Layer 2 of a small transformer language model trained on English Wikipedia (10 layers, counted from 0, width 96).
A neuron's activation on a vector x is SiLU(gate . x) times (in . x), where the dot is the dot product.
The model reads these tokens: "source" "ful" "ness" "," " intelligence" "," " and" " " "ability" " to" " think" " his" " way" " out" " of" " difficult" " situation" "s" "." " " "Unlike"

The vector x that enters this layer's MLP at each token. A number n stands for (n - 128) times 0.026.
0 "source": 124, 135, 192, 118, 126, 135, 126, 87, 140, 123, 91, 151, 157, 85, 101, 149, 132, 129, 116, 132, 93, 115, 149, 161, 134, 139, 113, 149, 97, 125, 130, 169, 86, 141, 121, 145, 133, 191, 124, 132, 142, 177, 118, 172, 119, 143, 94, 138, 180, 128, 156, 104, 135, 97, 189, 128, 119, 132, 114, 148, 141, 96, 143, 78, 108, 117, 99, 150, 115, 115, 139, 131, 62, 121, 131, 123, 77, 142, 136, 143, 101, 108, 158, 115, 12, 123, 172, 142, 169, 126, 123, 105, 150, 108, 100, 125
1 "ful": 120, 129, 196, 126, 141, 116, 170, 97, 108, 127, 107, 149, 110, 122, 87, 110, 139, 105, 112, 129, 83, 138, 149, 155, 142, 118, 98, 174, 92, 95, 98, 196, 128, 148, 143, 150, 148, 185, 123, 127, 151, 168, 149, 136, 165, 148, 92, 155, 130, 98, 170, 105, 163, 99, 185, 114, 115, 106, 148, 178, 148, 113, 161, 130, 97, 124, 70, 154, 127, 107, 114, 125, 63, 141, 149, 92, 84, 163, 111, 134, 111, 106, 155, 136, 29, 124, 156, 130, 145, 112, 128, 95, 131, 84, 86, 133
2 "ness": 123, 136, 211, 125, 127, 112, 170, 101, 112, 120, 129, 135, 125, 83, 89, 143, 161, 111, 128, 133, 83, 104, 148, 157, 142, 132, 106, 148, 149, 102, 142, 187, 110, 161, 108, 130, 132, 177, 142, 153, 159, 159, 125, 153, 143, 125, 86, 138, 132, 124, 172, 85, 163, 97, 155, 118, 124, 149, 147, 141, 180, 68, 127, 108, 139, 149, 100, 131, 112, 137, 99, 100, 103, 104, 125, 92, 94, 137, 123, 135, 102, 88, 145, 129, 18, 110, 162, 126, 159, 120, 101, 105, 137, 96, 102, 143
3 ",": 164, 109, 154, 95, 130, 116, 157, 100, 111, 94, 107, 130, 117, 63, 75, 151, 146, 167, 118, 119, 85, 131, 121, 212, 173, 110, 154, 172, 92, 127, 136, 192, 111, 128, 159, 125, 138, 177, 120, 150, 171, 124, 122, 124, 145, 155, 127, 111, 154, 132, 120, 144, 127, 107, 127, 185, 153, 158, 163, 150, 144, 91, 127, 105, 125, 96, 85, 125, 136, 114, 140, 79, 95, 91, 121, 117, 123, 154, 169, 122, 138, 75, 156, 126, 53, 117, 157, 107, 153, 131, 138, 104, 140, 91, 112, 168
4 " intelligence": 127, 182, 225, 138, 151, 84, 136, 132, 126, 143, 116, 148, 167, 98, 81, 136, 137, 109, 100, 119, 88, 90, 162, 152, 144, 154, 109, 151, 145, 115, 116, 205, 113, 159, 149, 96, 110, 190, 122, 141, 162, 133, 112, 180, 124, 121, 44, 146, 136, 176, 182, 126, 170, 122, 156, 147, 89, 122, 153, 145, 188, 98, 128, 112, 122, 134, 96, 129, 121, 137, 117, 123, 53, 98, 138, 96, 125, 138, 132, 120, 140, 78, 149, 112, 40, 125, 169, 128, 165, 113, 100, 121, 135, 99, 119, 185
5 ",": 165, 114, 165, 90, 132, 118, 160, 97, 110, 89, 103, 135, 112, 63, 77, 152, 147, 165, 112, 118, 87, 132, 124, 210, 176, 114, 160, 171, 90, 122, 130, 199, 112, 136, 153, 121, 134, 176, 121, 150, 169, 123, 122, 125, 153, 153, 130, 106, 154, 130, 121, 150, 123, 109, 121, 184, 160, 158, 163, 152, 150, 100, 127, 113, 125, 99, 86, 122, 137, 114, 139, 81, 93, 92, 119, 111, 117, 157, 165, 116, 137, 69, 161, 127, 55, 113, 155, 103, 149, 129, 136, 107, 139, 94, 113, 167
6 " and": 131, 100, 169, 103, 144, 166, 156, 109, 98, 107, 88, 127, 139, 119, 66, 163, 124, 135, 119, 102, 93, 104, 140, 202, 178, 105, 140, 126, 100, 126, 97, 172, 99, 124, 170, 139, 154, 165, 117, 148, 187, 101, 116, 99, 153, 130, 143, 133, 164, 150, 133, 162, 157, 116, 165, 192, 136, 169, 118, 111, 130, 92, 137, 125, 140, 133, 100, 126, 133, 99, 114, 104, 85, 118, 105, 111, 122, 139, 165, 98, 107, 81, 180, 105, 43, 108, 149, 130, 180, 112, 113, 162, 152, 109, 140, 130
7 " ": 132, 140, 167, 42, 162, 112, 104, 157, 91, 110, 122, 101, 105, 37, 80, 171, 136, 156, 67, 94, 94, 177, 139, 169, 151, 119, 110, 81, 122, 110, 137, 166, 117, 121, 132, 104, 151, 178, 149, 160, 144, 130, 104, 132, 124, 147, 119, 72, 140, 151, 116, 122, 163, 121, 152, 144, 129, 180, 129, 182, 174, 131, 142, 145, 142, 122, 124, 128, 108, 115, 136, 105, 63, 101, 93, 133, 91, 148, 110, 100, 65, 118, 148, 113, 51, 114, 135, 150, 141, 146, 139, 126, 139, 118, 116, 150
8 "ability": 138, 193, 234, 144, 154, 88, 119, 133, 121, 162, 149, 126, 113, 110, 76, 125, 157, 109, 113, 130, 80, 93, 159, 154, 167, 152, 124, 151, 143, 111, 147, 164, 100, 131, 132, 128, 124, 167, 145, 107, 153, 171, 118, 170, 149, 129, 59, 156, 135, 116, 158, 117, 138, 113, 206, 163, 140, 141, 124, 169, 142, 86, 119, 132, 82, 160, 91, 103, 150, 138, 95, 126, 103, 102, 133, 114, 123, 174, 143, 115, 125, 51, 161, 97, 46, 145, 151, 142, 183, 114, 108, 127, 151, 103, 113, 121
9 " to": 141, 102, 211, 103, 142, 121, 143, 90, 136, 67, 111, 127, 106, 139, 92, 118, 139, 129, 120, 76, 72, 123, 131, 195, 160, 120, 129, 112, 113, 140, 110, 187, 110, 143, 111, 149, 112, 153, 127, 152, 156, 138, 141, 111, 141, 129, 154, 137, 141, 211, 154, 165, 163, 106, 188, 120, 149, 135, 95, 170, 211, 120, 164, 163, 127, 137, 147, 177, 104, 116, 102, 112, 84, 126, 78, 91, 129, 184, 156, 190, 92, 57, 143, 89, 65, 149, 109, 136, 142, 121, 125, 127, 130, 75, 152, 143
10 " think": 132, 157, 191, 127, 110, 124, 120, 113, 139, 86, 150, 102, 80, 123, 88, 87, 141, 146, 83, 123, 115, 85, 129, 145, 103, 118, 112, 171, 136, 151, 131, 163, 87, 173, 116, 114, 147, 184, 142, 144, 182, 127, 126, 159, 134, 127, 5, 131, 133, 224, 106, 163, 186, 128, 114, 135, 131, 108, 95, 140, 170, 131, 111, 128, 158, 97, 101, 151, 116, 116, 106, 106, 67, 115, 140, 86, 19, 153, 169, 123, 140, 149, 174, 90, 56, 133, 157, 108, 220, 133, 152, 93, 155, 107, 154, 154
11 " his": 144, 153, 149, 114, 166, 93, 126, 126, 89, 89, 97, 131, 117, 123, 128, 149, 110, 130, 126, 133, 89, 145, 169, 161, 149, 125, 127, 125, 112, 129, 102, 202, 151, 136, 119, 106, 146, 164, 126, 156, 209, 117, 132, 186, 136, 131, 117, 122, 154, 177, 98, 145, 179, 113, 129, 153, 98, 70, 115, 134, 210, 106, 147, 149, 103, 115, 112, 141, 111, 106, 116, 145, 90, 162, 61, 119, 78, 141, 163, 64, 115, 64, 114, 111, 38, 117, 125, 125, 192, 119, 192, 101, 146, 66, 111, 146
12 " way": 147, 139, 206, 160, 116, 112, 102, 83, 141, 118, 145, 115, 102, 85, 110, 139, 145, 132, 103, 128, 91, 123, 141, 175, 142, 132, 163, 150, 125, 146, 147, 165, 164, 133, 101, 139, 181, 161, 143, 144, 170, 146, 140, 166, 175, 122, 27, 136, 135, 200, 72, 140, 156, 96, 157, 116, 107, 125, 101, 182, 138, 100, 98, 150, 107, 80, 112, 115, 127, 144, 92, 167, 73, 107, 86, 116, 91, 158, 158, 85, 89, 68, 194, 97, 58, 127, 145, 122, 186, 120, 119, 47, 160, 115, 118, 134
13 " out": 142, 95, 192, 127, 110, 148, 139, 102, 118, 155, 210, 83, 100, 128, 125, 167, 118, 139, 93, 150, 105, 132, 134, 170, 134, 173, 146, 150, 96, 86, 155, 218, 78, 161, 152, 178, 177, 189, 123, 125, 167, 122, 139, 138, 164, 93, 101, 124, 171, 120, 112, 143, 160, 112, 142, 110, 113, 94, 183, 201, 120, 155, 126, 172, 140, 112, 107, 147, 113, 90, 94, 110, 80, 116, 64, 85, 87, 166, 72, 127, 76, 111, 135, 121, 65, 121, 171, 155, 134, 125, 132, 62, 100, 95, 145, 132
14 " of": 162, 121, 204, 90, 144, 168, 127, 110, 101, 84, 133, 97, 122, 187, 114, 135, 120, 159, 98, 85, 81, 148, 126, 198, 138, 118, 120, 102, 137, 137, 118, 233, 77, 113, 169, 127, 121, 158, 104, 167, 168, 147, 107, 110, 144, 130, 134, 144, 174, 132, 145, 126, 136, 95, 138, 134, 144, 117, 132, 147, 180, 79, 132, 94, 100, 87, 126, 151, 133, 106, 99, 114, 112, 121, 128, 115, 92, 151, 128, 113, 106, 77, 167, 111, 52, 95, 109, 125, 143, 89, 122, 125, 124, 124, 121, 107
15 " difficult": 127, 132, 210, 149, 167, 116, 137, 140, 141, 132, 184, 116, 84, 89, 81, 87, 123, 112, 85, 128, 75, 110, 171, 146, 133, 150, 114, 142, 158, 141, 120, 193, 119, 162, 117, 124, 141, 169, 139, 160, 184, 102, 120, 162, 150, 127, 77, 148, 158, 150, 166, 112, 169, 131, 147, 191, 137, 107, 148, 200, 144, 127, 78, 139, 130, 171, 129, 188, 155, 117, 94, 148, 113, 142, 111, 88, 134, 180, 135, 122, 86, 90, 169, 54, 76, 136, 193, 138, 186, 123, 146, 35, 108, 93, 124, 126
16 " situation": 143, 120, 235, 167, 129, 99, 83, 101, 109, 131, 160, 162, 141, 68, 89, 146, 150, 141, 113, 111, 95, 126, 155, 178, 115, 145, 140, 140, 138, 145, 128, 193, 118, 124, 115, 116, 145, 156, 123, 128, 156, 138, 113, 168, 131, 118, 52, 155, 140, 165, 127, 105, 142, 99, 160, 126, 90, 141, 105, 155, 163, 59, 97, 121, 118, 90, 83, 106, 127, 127, 121, 145, 89, 109, 82, 81, 104, 148, 148, 94, 59, 109, 175, 102, 51, 122, 199, 121, 167, 106, 140, 141, 151, 118, 124, 151
17 "s": 160, 165, 209, 135, 95, 118, 121, 103, 120, 109, 138, 99, 131, 104, 95, 169, 138, 130, 84, 129, 95, 137, 140, 182, 164, 169, 115, 150, 119, 89, 115, 206, 101, 130, 91, 122, 139, 155, 138, 148, 149, 138, 120, 179, 148, 115, 67, 159, 161, 126, 139, 122, 140, 91, 174, 179, 142, 140, 147, 150, 147, 79, 119, 140, 101, 157, 114, 125, 99, 128, 104, 99, 114, 120, 140, 93, 88, 125, 130, 198, 106, 64, 113, 116, 42, 128, 134, 139, 164, 92, 141, 180, 156, 131, 67, 156
18 ".": 153, 107, 166, 122, 100, 154, 154, 146, 94, 99, 125, 99, 102, 98, 79, 146, 143, 158, 95, 88, 91, 105, 117, 181, 150, 130, 130, 149, 144, 74, 105, 200, 116, 121, 124, 111, 124, 174, 116, 137, 195, 167, 119, 125, 167, 130, 140, 68, 123, 122, 151, 162, 136, 111, 123, 153, 108, 186, 156, 148, 167, 153, 156, 131, 110, 164, 101, 164, 136, 107, 86, 127, 117, 128, 115, 92, 100, 160, 101, 94, 123, 97, 141, 121, 41, 127, 152, 124, 139, 156, 132, 77, 155, 114, 124, 178
19 " ": 132, 142, 169, 45, 158, 113, 97, 162, 91, 106, 135, 94, 108, 45, 86, 175, 134, 157, 66, 96, 93, 183, 136, 168, 149, 122, 115, 76, 131, 104, 134, 167, 114, 117, 137, 96, 148, 179, 147, 160, 147, 134, 106, 122, 120, 145, 102, 71, 142, 148, 117, 121, 159, 121, 148, 150, 129, 176, 127, 188, 174, 135, 142, 144, 147, 114, 129, 128, 107, 117, 134, 103, 81, 96, 108, 134, 90, 152, 110, 109, 57, 116, 149, 105, 51, 113, 134, 150, 136, 142, 137, 120, 140, 122, 120, 153
20 "Unlike": 147, 133, 170, 107, 134, 155, 111, 107, 122, 127, 150, 126, 104, 150, 94, 153, 134, 114, 80, 98, 87, 77, 137, 177, 125, 123, 171, 94, 108, 155, 89, 155, 82, 147, 135, 164, 113, 153, 108, 113, 153, 157, 111, 110, 186, 158, 148, 130, 130, 136, 90, 113, 125, 87, 189, 156, 133, 97, 163, 161, 158, 117, 104, 70, 158, 113, 164, 119, 122, 107, 116, 134, 96, 124, 48, 93, 139, 151, 123, 139, 96, 112, 116, 46, 54, 119, 126, 154, 199, 88, 140, 112, 164, 85, 74, 117

Each question shows the input weights of one neuron of the MLP. A number n stands for (n - 128) times 0.0094.

n150 gate: 140, 107, 125, 119, 144, 129, 88, 130, 163, 111, 149, 143, 79, 161, 146, 141, 110, 106, 202, 127, 55, 122, 121, 146, 96, 85, 124, 117, 118, 110, 104, 142, 96, 131, 107, 119, 87, 136, 141, 100, 136, 173, 138, 110, 106, 122, 151, 136, 172, 96, 121, 152, 129, 147, 100, 129, 118, 176, 124, 124, 144, 137, 121, 136, 111, 132, 108, 125, 145, 112, 139, 129, 92, 132, 110, 101, 136, 137, 114, 148, 129, 101, 129, 108, 145, 146, 127, 198, 91, 136, 179, 142, 120, 135, 151, 139
n150 in: 150, 113, 126, 138, 133, 111, 181, 142, 121, 126, 110, 131, 149, 87, 107, 107, 80, 107, 88, 100, 190, 134, 93, 122, 173, 145, 144, 168, 124, 164, 128, 147, 128, 96, 112, 140, 209, 72, 109, 171, 151, 111, 118, 152, 141, 77, 122, 105, 54, 112, 155, 61, 110, 103, 133, 112, 99, 104, 118, 198, 145, 151, 108, 150, 148, 131, 107, 128, 150, 125, 147, 135, 123, 146, 126, 112, 134, 74, 123, 120, 159, 114, 112, 129, 95, 75, 142, 92, 181, 123, 112, 98, 162, 172, 135, 92
On which token does it fire most? 18 "."

n133 gate: 108, 158, 152, 115, 114, 99, 142, 154, 122, 148, 92, 122, 153, 140, 121, 112, 88, 120, 89, 156, 99, 94, 115, 135, 155, 147, 98, 114, 65, 140, 118, 123, 147, 85, 111, 110, 140, 114, 138, 136, 88, 140, 115, 150, 126, 139, 122, 128, 117, 121, 89, 133, 85, 138, 175, 142, 101, 155, 106, 92, 109, 135, 113, 149, 169, 145, 139, 129, 98, 93, 109, 150, 135, 170, 124, 118, 101, 107, 197, 82, 146, 140, 104, 96, 166, 103, 141, 160, 104, 113, 164, 116, 181, 176, 108, 76
n133 in: 117, 95, 107, 181, 159, 159, 152, 148, 119, 122, 162, 135, 71, 129, 150, 166, 129, 94, 176, 105, 144, 168, 123, 143, 121, 130, 135, 113, 193, 141, 157, 122, 87, 141, 140, 138, 118, 155, 116, 93, 143, 101, 188, 134, 149, 145, 113, 154, 132, 100, 137, 64, 171, 154, 108, 115, 154, 108, 154, 120, 163, 93, 156, 140, 151, 114, 68, 127, 114, 192, 108, 87, 138, 143, 159, 141, 174, 122, 141, 176, 106, 128, 138, 116, 42, 152, 114, 142, 133, 130, 108, 110, 128, 141, 130, 153
On which token does it fire most? 17 "s"

n125 gate: 142, 147, 118, 92, 47, 123, 136, 133, 152, 121, 156, 121, 114, 129, 144, 128, 166, 138, 96, 119, 156, 81, 121, 111, 103, 110, 131, 100, 133, 137, 181, 159, 162, 150, 141, 75, 129, 104, 131, 147, 126, 72, 161, 59, 110, 106, 90, 148, 97, 107, 100, 102, 122, 161, 136, 129, 98, 89, 111, 110, 130, 157, 69, 83, 107, 160, 161, 132, 124, 131, 58, 114, 148, 95, 133, 140, 124, 159, 144, 92, 99, 177, 122, 107, 146, 152, 151, 136, 106, 89, 183, 136, 181, 104, 120, 139
n125 in: 180, 162, 108, 123, 117, 154, 158, 95, 136, 159, 142, 148, 157, 104, 123, 94, 150, 149, 65, 125, 175, 76, 175, 128, 111, 120, 112, 60, 124, 154, 121, 96, 140, 152, 125, 111, 114, 124, 138, 141, 139, 102, 102, 118, 95, 129, 70, 125, 139, 124, 153, 143, 158, 101, 121, 113, 154, 99, 100, 172, 116, 132, 84, 100, 89, 144, 98, 157, 145, 93, 83, 128, 196, 47, 123, 109, 139, 167, 120, 135, 119, 183, 128, 139, 178, 135, 146, 130, 172, 156, 109, 186, 161, 82, 134, 88
On which token does it fire most, and how strongly? 10 " think", at about 6.3

n64 gate: 114, 153, 155, 72, 150, 197, 107, 131, 128, 96, 105, 124, 101, 146, 174, 100, 164, 119, 141, 109, 144, 110, 114, 132, 139, 95, 171, 120, 147, 117, 109, 141, 142, 143, 158, 96, 131, 152, 93, 177, 94, 149, 108, 149, 103, 107, 124, 158, 181, 63, 124, 151, 135, 171, 89, 114, 96, 177, 108, 124, 172, 154, 101, 98, 143, 81, 108, 144, 121, 126, 122, 100, 186, 107, 106, 113, 131, 153, 104, 126, 131, 150, 37, 103, 123, 174, 132, 120, 139, 113, 133, 125, 173, 101, 76, 114
n64 in: 78, 147, 132, 176, 167, 117, 151, 146, 133, 125, 125, 170, 123, 168, 121, 82, 143, 143, 102, 130, 151, 124, 132, 92, 136, 121, 124, 178, 66, 119, 130, 124, 99, 95, 162, 140, 131, 169, 143, 162, 138, 102, 153, 120, 161, 177, 142, 118, 83, 150, 84, 120, 150, 116, 122, 134, 111, 136, 65, 116, 114, 144, 196, 136, 95, 164, 156, 131, 122, 145, 136, 120, 118, 105, 162, 97, 89, 118, 119, 124, 140, 112, 162, 133, 94, 136, 173, 242, 131, 117, 130, 90, 163, 143, 167, 92
On which token does it fire most? 18 "."

n33 gate: 158, 95, 138, 130, 133, 129, 110, 120, 138, 158, 123, 115, 116, 144, 130, 152, 106, 125, 146, 175, 121, 156, 97, 85, 124, 144, 171, 82, 145, 135, 116, 165, 139, 140, 113, 64, 132, 164, 122, 135, 123, 129, 169, 95, 129, 146, 133, 115, 126, 118, 117, 163, 142, 123, 68, 128, 106, 181, 177, 155, 131, 115, 90, 114, 81, 84, 142, 54, 114, 159, 135, 104, 122, 143, 101, 113, 120, 95, 128, 125, 112, 87, 89, 100, 101, 195, 135, 123, 123, 117, 121, 140, 90, 156, 130, 100
n33 in: 141, 165, 109, 100, 122, 132, 120, 121, 105, 127, 190, 85, 137, 95, 143, 93, 163, 107, 160, 89, 97, 131, 134, 130, 130, 121, 143, 167, 129, 137, 109, 134, 103, 97, 163, 146, 104, 130, 111, 133, 108, 114, 104, 95, 90, 172, 141, 141, 121, 119, 144, 156, 95, 123, 157, 109, 111, 129, 85, 91, 133, 153, 138, 127, 148, 98, 137, 151, 164, 152, 98, 148, 124, 71, 100, 139, 107, 163, 102, 188, 93, 138, 102, 129, 98, 140, 130, 124, 177, 145, 144, 99, 162, 134, 90, 150
On which token does it fire most, and how strongly? 19 " ", at about 2.8

n185 gate: 124, 140, 102, 170, 117, 107, 96, 125, 105, 119, 179, 140, 168, 134, 171, 99, 144, 177, 113, 155, 86, 134, 78, 162, 143, 170, 112, 166, 104, 151, 122, 140, 117, 121, 116, 135, 160, 97, 112, 146, 183, 100, 146, 102, 132, 103, 112, 129, 119, 114, 175, 132, 145, 123, 90, 60, 121, 109, 192, 167, 166, 135, 110, 97, 151, 119, 122, 123, 157, 120, 69, 155, 132, 135, 112, 151, 72, 123, 126, 82, 130, 114, 134, 119, 140, 58, 105, 123, 125, 137, 122, 138, 124, 97, 103, 105
n185 in: 53, 131, 137, 147, 143, 133, 135, 131, 171, 100, 152, 148, 124, 213, 121, 106, 126, 104, 76, 144, 110, 137, 135, 140, 114, 113, 161, 118, 142, 114, 122, 128, 66, 164, 138, 127, 173, 137, 127, 104, 120, 142, 137, 208, 128, 141, 121, 115, 177, 109, 125, 156, 157, 131, 147, 158, 119, 118, 106, 115, 105, 127, 165, 108, 121, 130, 114, 194, 88, 165, 125, 119, 100, 160, 135, 126, 125, 153, 141, 111, 111, 140, 121, 186, 169, 172, 114, 101, 93, 129, 140, 107, 193, 153, 118, 146
Its two highest activations, in order, are on tokens 13 " out", 10 " think"

n50 gate: 96, 146, 107, 76, 114, 122, 145, 150, 142, 147, 78, 119, 126, 129, 166, 136, 117, 154, 197, 98, 123, 164, 124, 88, 109, 146, 101, 126, 147, 97, 163, 100, 95, 159, 101, 161, 173, 190, 142, 114, 99, 165, 162, 105, 126, 149, 107, 144, 179, 135, 163, 76, 152, 161, 130, 134, 100, 111, 139, 164, 122, 117, 150, 92, 118, 78, 131, 180, 63, 122, 116, 96, 201, 92, 203, 112, 102, 138, 127, 126, 109, 148, 91, 98, 134, 210, 153, 139, 129, 68, 160, 154, 89, 69, 153, 166
n50 in: 116, 146, 98, 160, 134, 114, 119, 142, 143, 67, 90, 138, 136, 74, 153, 160, 155, 131, 144, 135, 118, 111, 131, 158, 123, 166, 110, 116, 121, 94, 132, 89, 166, 145, 129, 162, 134, 93, 155, 90, 143, 144, 161, 69, 109, 159, 160, 140, 143, 192, 165, 82, 134, 145, 109, 134, 174, 113, 125, 92, 114, 122, 132, 109, 146, 104, 59, 218, 75, 126, 127, 104, 163, 94, 136, 112, 104, 137, 95, 126, 130, 168, 87, 130, 133, 146, 126, 121, 164, 73, 163, 93, 114, 143, 137, 125
On which token does it fire most? 8 "ability"

n146 gate: 121, 109, 70, 82, 158, 132, 125, 130, 158, 113, 109, 148, 101, 121, 140, 107, 162, 145, 102, 145, 119, 126, 151, 105, 152, 110, 142, 117, 143, 138, 117, 111, 151, 112, 149, 116, 138, 114, 125, 159, 98, 95, 101, 142, 136, 96, 197, 144, 118, 124, 101, 127, 146, 164, 163, 96, 99, 112, 141, 81, 144, 64, 140, 137, 146, 109, 104, 158, 139, 114, 73, 146, 139, 163, 146, 103, 125, 152, 148, 132, 138, 109, 163, 130, 148, 157, 153, 158, 131, 131, 126, 127, 176, 113, 74, 119
n146 in: 183, 139, 94, 100, 137, 165, 143, 83, 149, 73, 136, 139, 108, 111, 98, 74, 147, 109, 77, 142, 138, 127, 147, 114, 162, 125, 128, 110, 153, 144, 116, 85, 170, 137, 144, 81, 138, 111, 142, 114, 80, 102, 91, 131, 139, 90, 235, 138, 164, 165, 125, 140, 145, 165, 122, 98, 108, 98, 132, 92, 104, 99, 129, 134, 131, 111, 98, 139, 171, 83, 71, 149, 113, 145, 134, 141, 144, 125, 155, 151, 132, 46, 156, 106, 153, 126, 139, 138, 136, 117, 109, 186, 163, 125, 69, 106
On which token does it fire most, and how strongly? 6 " and", at about 1

n74 gate: 135, 110, 147, 139, 109, 120, 145, 118, 150, 105, 191, 88, 117, 141, 140, 184, 145, 161, 130, 172, 146, 161, 105, 154, 157, 102, 99, 167, 94, 104, 100, 127, 123, 170, 99, 95, 132, 163, 104, 150, 99, 130, 135, 121, 211, 147, 91, 142, 122, 98, 126, 153, 130, 101, 134, 108, 140, 142, 123, 117, 104, 160, 80, 106, 120, 160, 132, 138, 118, 93, 116, 156, 120, 109, 147, 149, 100, 72, 171, 105, 90, 130, 68, 139, 158, 134, 129, 116, 128, 126, 139, 153, 167, 145, 133, 123
n74 in: 115, 112, 82, 112, 149, 151, 107, 120, 131, 144, 155, 118, 130, 150, 150, 103, 154, 120, 117, 117, 161, 160, 113, 130, 141, 193, 155, 172, 161, 155, 150, 172, 113, 141, 79, 133, 118, 113, 113, 94, 151, 115, 116, 176, 119, 100, 106, 143, 133, 133, 139, 142, 106, 165, 152, 134, 98, 132, 126, 131, 139, 81, 141, 112, 133, 95, 105, 158, 106, 116, 94, 98, 119, 186, 116, 133, 135, 170, 149, 143, 148, 158, 159, 138, 57, 110, 114, 179, 142, 123, 143, 128, 72, 114, 65, 145
Its two highest activations, in order, are on tokens 17 "s", 13 " out"

n79 gate: 101, 125, 116, 169, 162, 184, 122, 80, 137, 130, 96, 150, 103, 125, 120, 97, 128, 144, 140, 144, 130, 147, 161, 186, 161, 115, 137, 131, 122, 159, 126, 154, 133, 119, 71, 91, 167, 126, 137, 137, 129, 138, 213, 91, 122, 160, 178, 138, 150, 116, 115, 137, 188, 144, 158, 87, 78, 185, 124, 116, 137, 98, 125, 115, 133, 143, 160, 111, 147, 130, 108, 108, 100, 165, 145, 100, 124, 59, 139, 137, 120, 107, 168, 89, 89, 199, 129, 162, 112, 121, 143, 131, 126, 124, 143, 95
n79 in: 82, 116, 107, 152, 170, 166, 146, 93, 134, 80, 120, 135, 123, 154, 103, 95, 130, 117, 155, 97, 143, 161, 123, 167, 159, 111, 137, 125, 124, 145, 122, 160, 143, 83, 107, 132, 151, 118, 133, 120, 99, 111, 172, 137, 119, 155, 136, 146, 135, 103, 90, 136, 140, 142, 138, 93, 125, 154, 126, 133, 117, 68, 141, 133, 111, 123, 130, 105, 149, 115, 90, 70, 145, 118, 183, 105, 126, 117, 140, 137, 157, 174, 151, 105, 95, 160, 132, 176, 146, 133, 132, 100, 179, 81, 148, 96
On which three tokens does it fire most, strongest first? 6 " and", 9 " to", 1 "ful"

n215 gate: 99, 92, 86, 123, 126, 158, 120, 92, 170, 149, 116, 157, 160, 125, 107, 66, 179, 140, 98, 132, 117, 119, 153, 130, 157, 125, 133, 88, 136, 104, 212, 185, 110, 101, 139, 162, 114, 91, 152, 140, 93, 98, 117, 89, 129, 135, 158, 158, 153, 124, 114, 149, 129, 87, 155, 185, 127, 97, 107, 95, 154, 86, 121, 118, 118, 133, 167, 126, 163, 91, 128, 116, 124, 179, 121, 160, 140, 118, 121, 59, 147, 170, 120, 127, 135, 145, 141, 82, 150, 123, 170, 165, 136, 115, 133, 97
n215 in: 125, 144, 148, 151, 113, 149, 162, 118, 112, 109, 106, 136, 176, 108, 167, 135, 139, 121, 142, 94, 83, 160, 129, 147, 125, 138, 111, 64, 129, 106, 170, 111, 127, 135, 114, 182, 126, 179, 167, 136, 155, 150, 119, 113, 113, 172, 176, 176, 103, 108, 103, 115, 115, 79, 142, 188, 159, 171, 106, 103, 92, 150, 146, 83, 165, 135, 119, 102, 136, 83, 160, 92, 131, 157, 130, 87, 167, 101, 130, 101, 114, 157, 145, 97, 167, 160, 148, 107, 131, 151, 108, 129, 102, 158, 119, 97
On which token does it fire most? 6 " and"

n241 gate: 148, 110, 99, 80, 155, 151, 158, 99, 146, 144, 85, 134, 124, 144, 111, 127, 99, 122, 146, 115, 110, 93, 130, 126, 74, 147, 78, 193, 122, 85, 153, 122, 91, 167, 130, 173, 85, 97, 164, 134, 135, 79, 114, 166, 130, 132, 183, 123, 155, 140, 121, 153, 131, 79, 73, 115, 120, 130, 114, 147, 142, 139, 203, 59, 159, 142, 128, 91, 126, 141, 119, 128, 104, 140, 145, 150, 112, 126, 137, 132, 130, 84, 151, 126, 87, 121, 110, 122, 103, 127, 107, 151, 124, 130, 123, 123
n241 in: 145, 104, 140, 111, 154, 137, 112, 103, 94, 105, 111, 148, 106, 127, 150, 108, 76, 152, 123, 129, 171, 87, 111, 145, 107, 151, 116, 141, 105, 123, 179, 129, 84, 176, 136, 143, 177, 114, 135, 133, 109, 101, 109, 143, 124, 106, 156, 121, 113, 105, 180, 92, 151, 83, 127, 92, 114, 156, 107, 98, 115, 157, 162, 118, 148, 121, 150, 108, 147, 140, 109, 115, 94, 111, 144, 109, 173, 106, 144, 130, 197, 79, 110, 107, 109, 147, 109, 160, 121, 137, 125, 104, 130, 133, 130, 129
Its two highest activations, in order, are on tokens 0 "source", 9 " to"

n240 gate: 148, 110, 126, 203, 136, 114, 129, 92, 117, 153, 82, 121, 120, 90, 137, 108, 126, 74, 111, 164, 113, 128, 116, 124, 146, 124, 156, 142, 107, 121, 114, 36, 111, 129, 154, 162, 137, 118, 133, 101, 173, 139, 140, 160, 145, 88, 155, 80, 169, 116, 157, 119, 182, 103, 126, 127, 155, 98, 82, 158, 83, 146, 115, 64, 137, 86, 143, 166, 117, 113, 163, 132, 109, 108, 118, 130, 114, 147, 122, 113, 146, 155, 146, 146, 164, 148, 140, 129, 134, 115, 130, 114, 123, 111, 70, 142
n240 in: 113, 119, 144, 80, 151, 77, 160, 114, 108, 136, 114, 98, 112, 154, 136, 122, 119, 119, 172, 120, 139, 109, 164, 124, 115, 145, 90, 125, 112, 134, 108, 114, 157, 156, 141, 166, 132, 162, 122, 124, 106, 174, 131, 89, 63, 51, 141, 152, 101, 116, 91, 153, 78, 129, 72, 80, 158, 104, 129, 121, 114, 94, 110, 128, 170, 117, 114, 192, 125, 84, 134, 155, 177, 61, 144, 116, 146, 163, 143, 121, 92, 140, 129, 110, 104, 151, 140, 166, 134, 119, 135, 115, 165, 87, 64, 140
Its two highest activations, in order, are on tokens 1 "ful", 20 "Unlike"

n27 gate: 145, 103, 111, 140, 116, 173, 147, 143, 169, 168, 153, 151, 112, 140, 150, 131, 154, 158, 122, 117, 102, 136, 123, 130, 128, 147, 159, 99, 70, 107, 106, 122, 110, 142, 110, 89, 122, 141, 128, 122, 90, 123, 126, 172, 139, 124, 152, 132, 146, 127, 111, 166, 137, 91, 97, 128, 139, 101, 124, 99, 151, 114, 81, 94, 84, 121, 79, 105, 61, 149, 165, 120, 155, 118, 103, 155, 137, 114, 145, 131, 104, 177, 183, 131, 91, 121, 97, 129, 112, 157, 106, 141, 107, 136, 96, 86
n27 in: 136, 169, 146, 108, 140, 109, 89, 162, 73, 86, 141, 107, 124, 129, 204, 122, 124, 130, 133, 114, 134, 118, 102, 141, 121, 123, 120, 161, 150, 149, 165, 121, 134, 102, 143, 137, 129, 181, 183, 121, 140, 152, 130, 101, 112, 132, 106, 143, 164, 84, 146, 142, 112, 111, 162, 177, 150, 111, 136, 110, 99, 152, 75, 138, 146, 127, 164, 132, 130, 106, 99, 142, 138, 105, 131, 99, 72, 107, 123, 116, 106, 139, 111, 95, 140, 146, 123, 124, 119, 136, 82, 124, 115, 137, 123, 151
On which token does it fire most? 14 " of"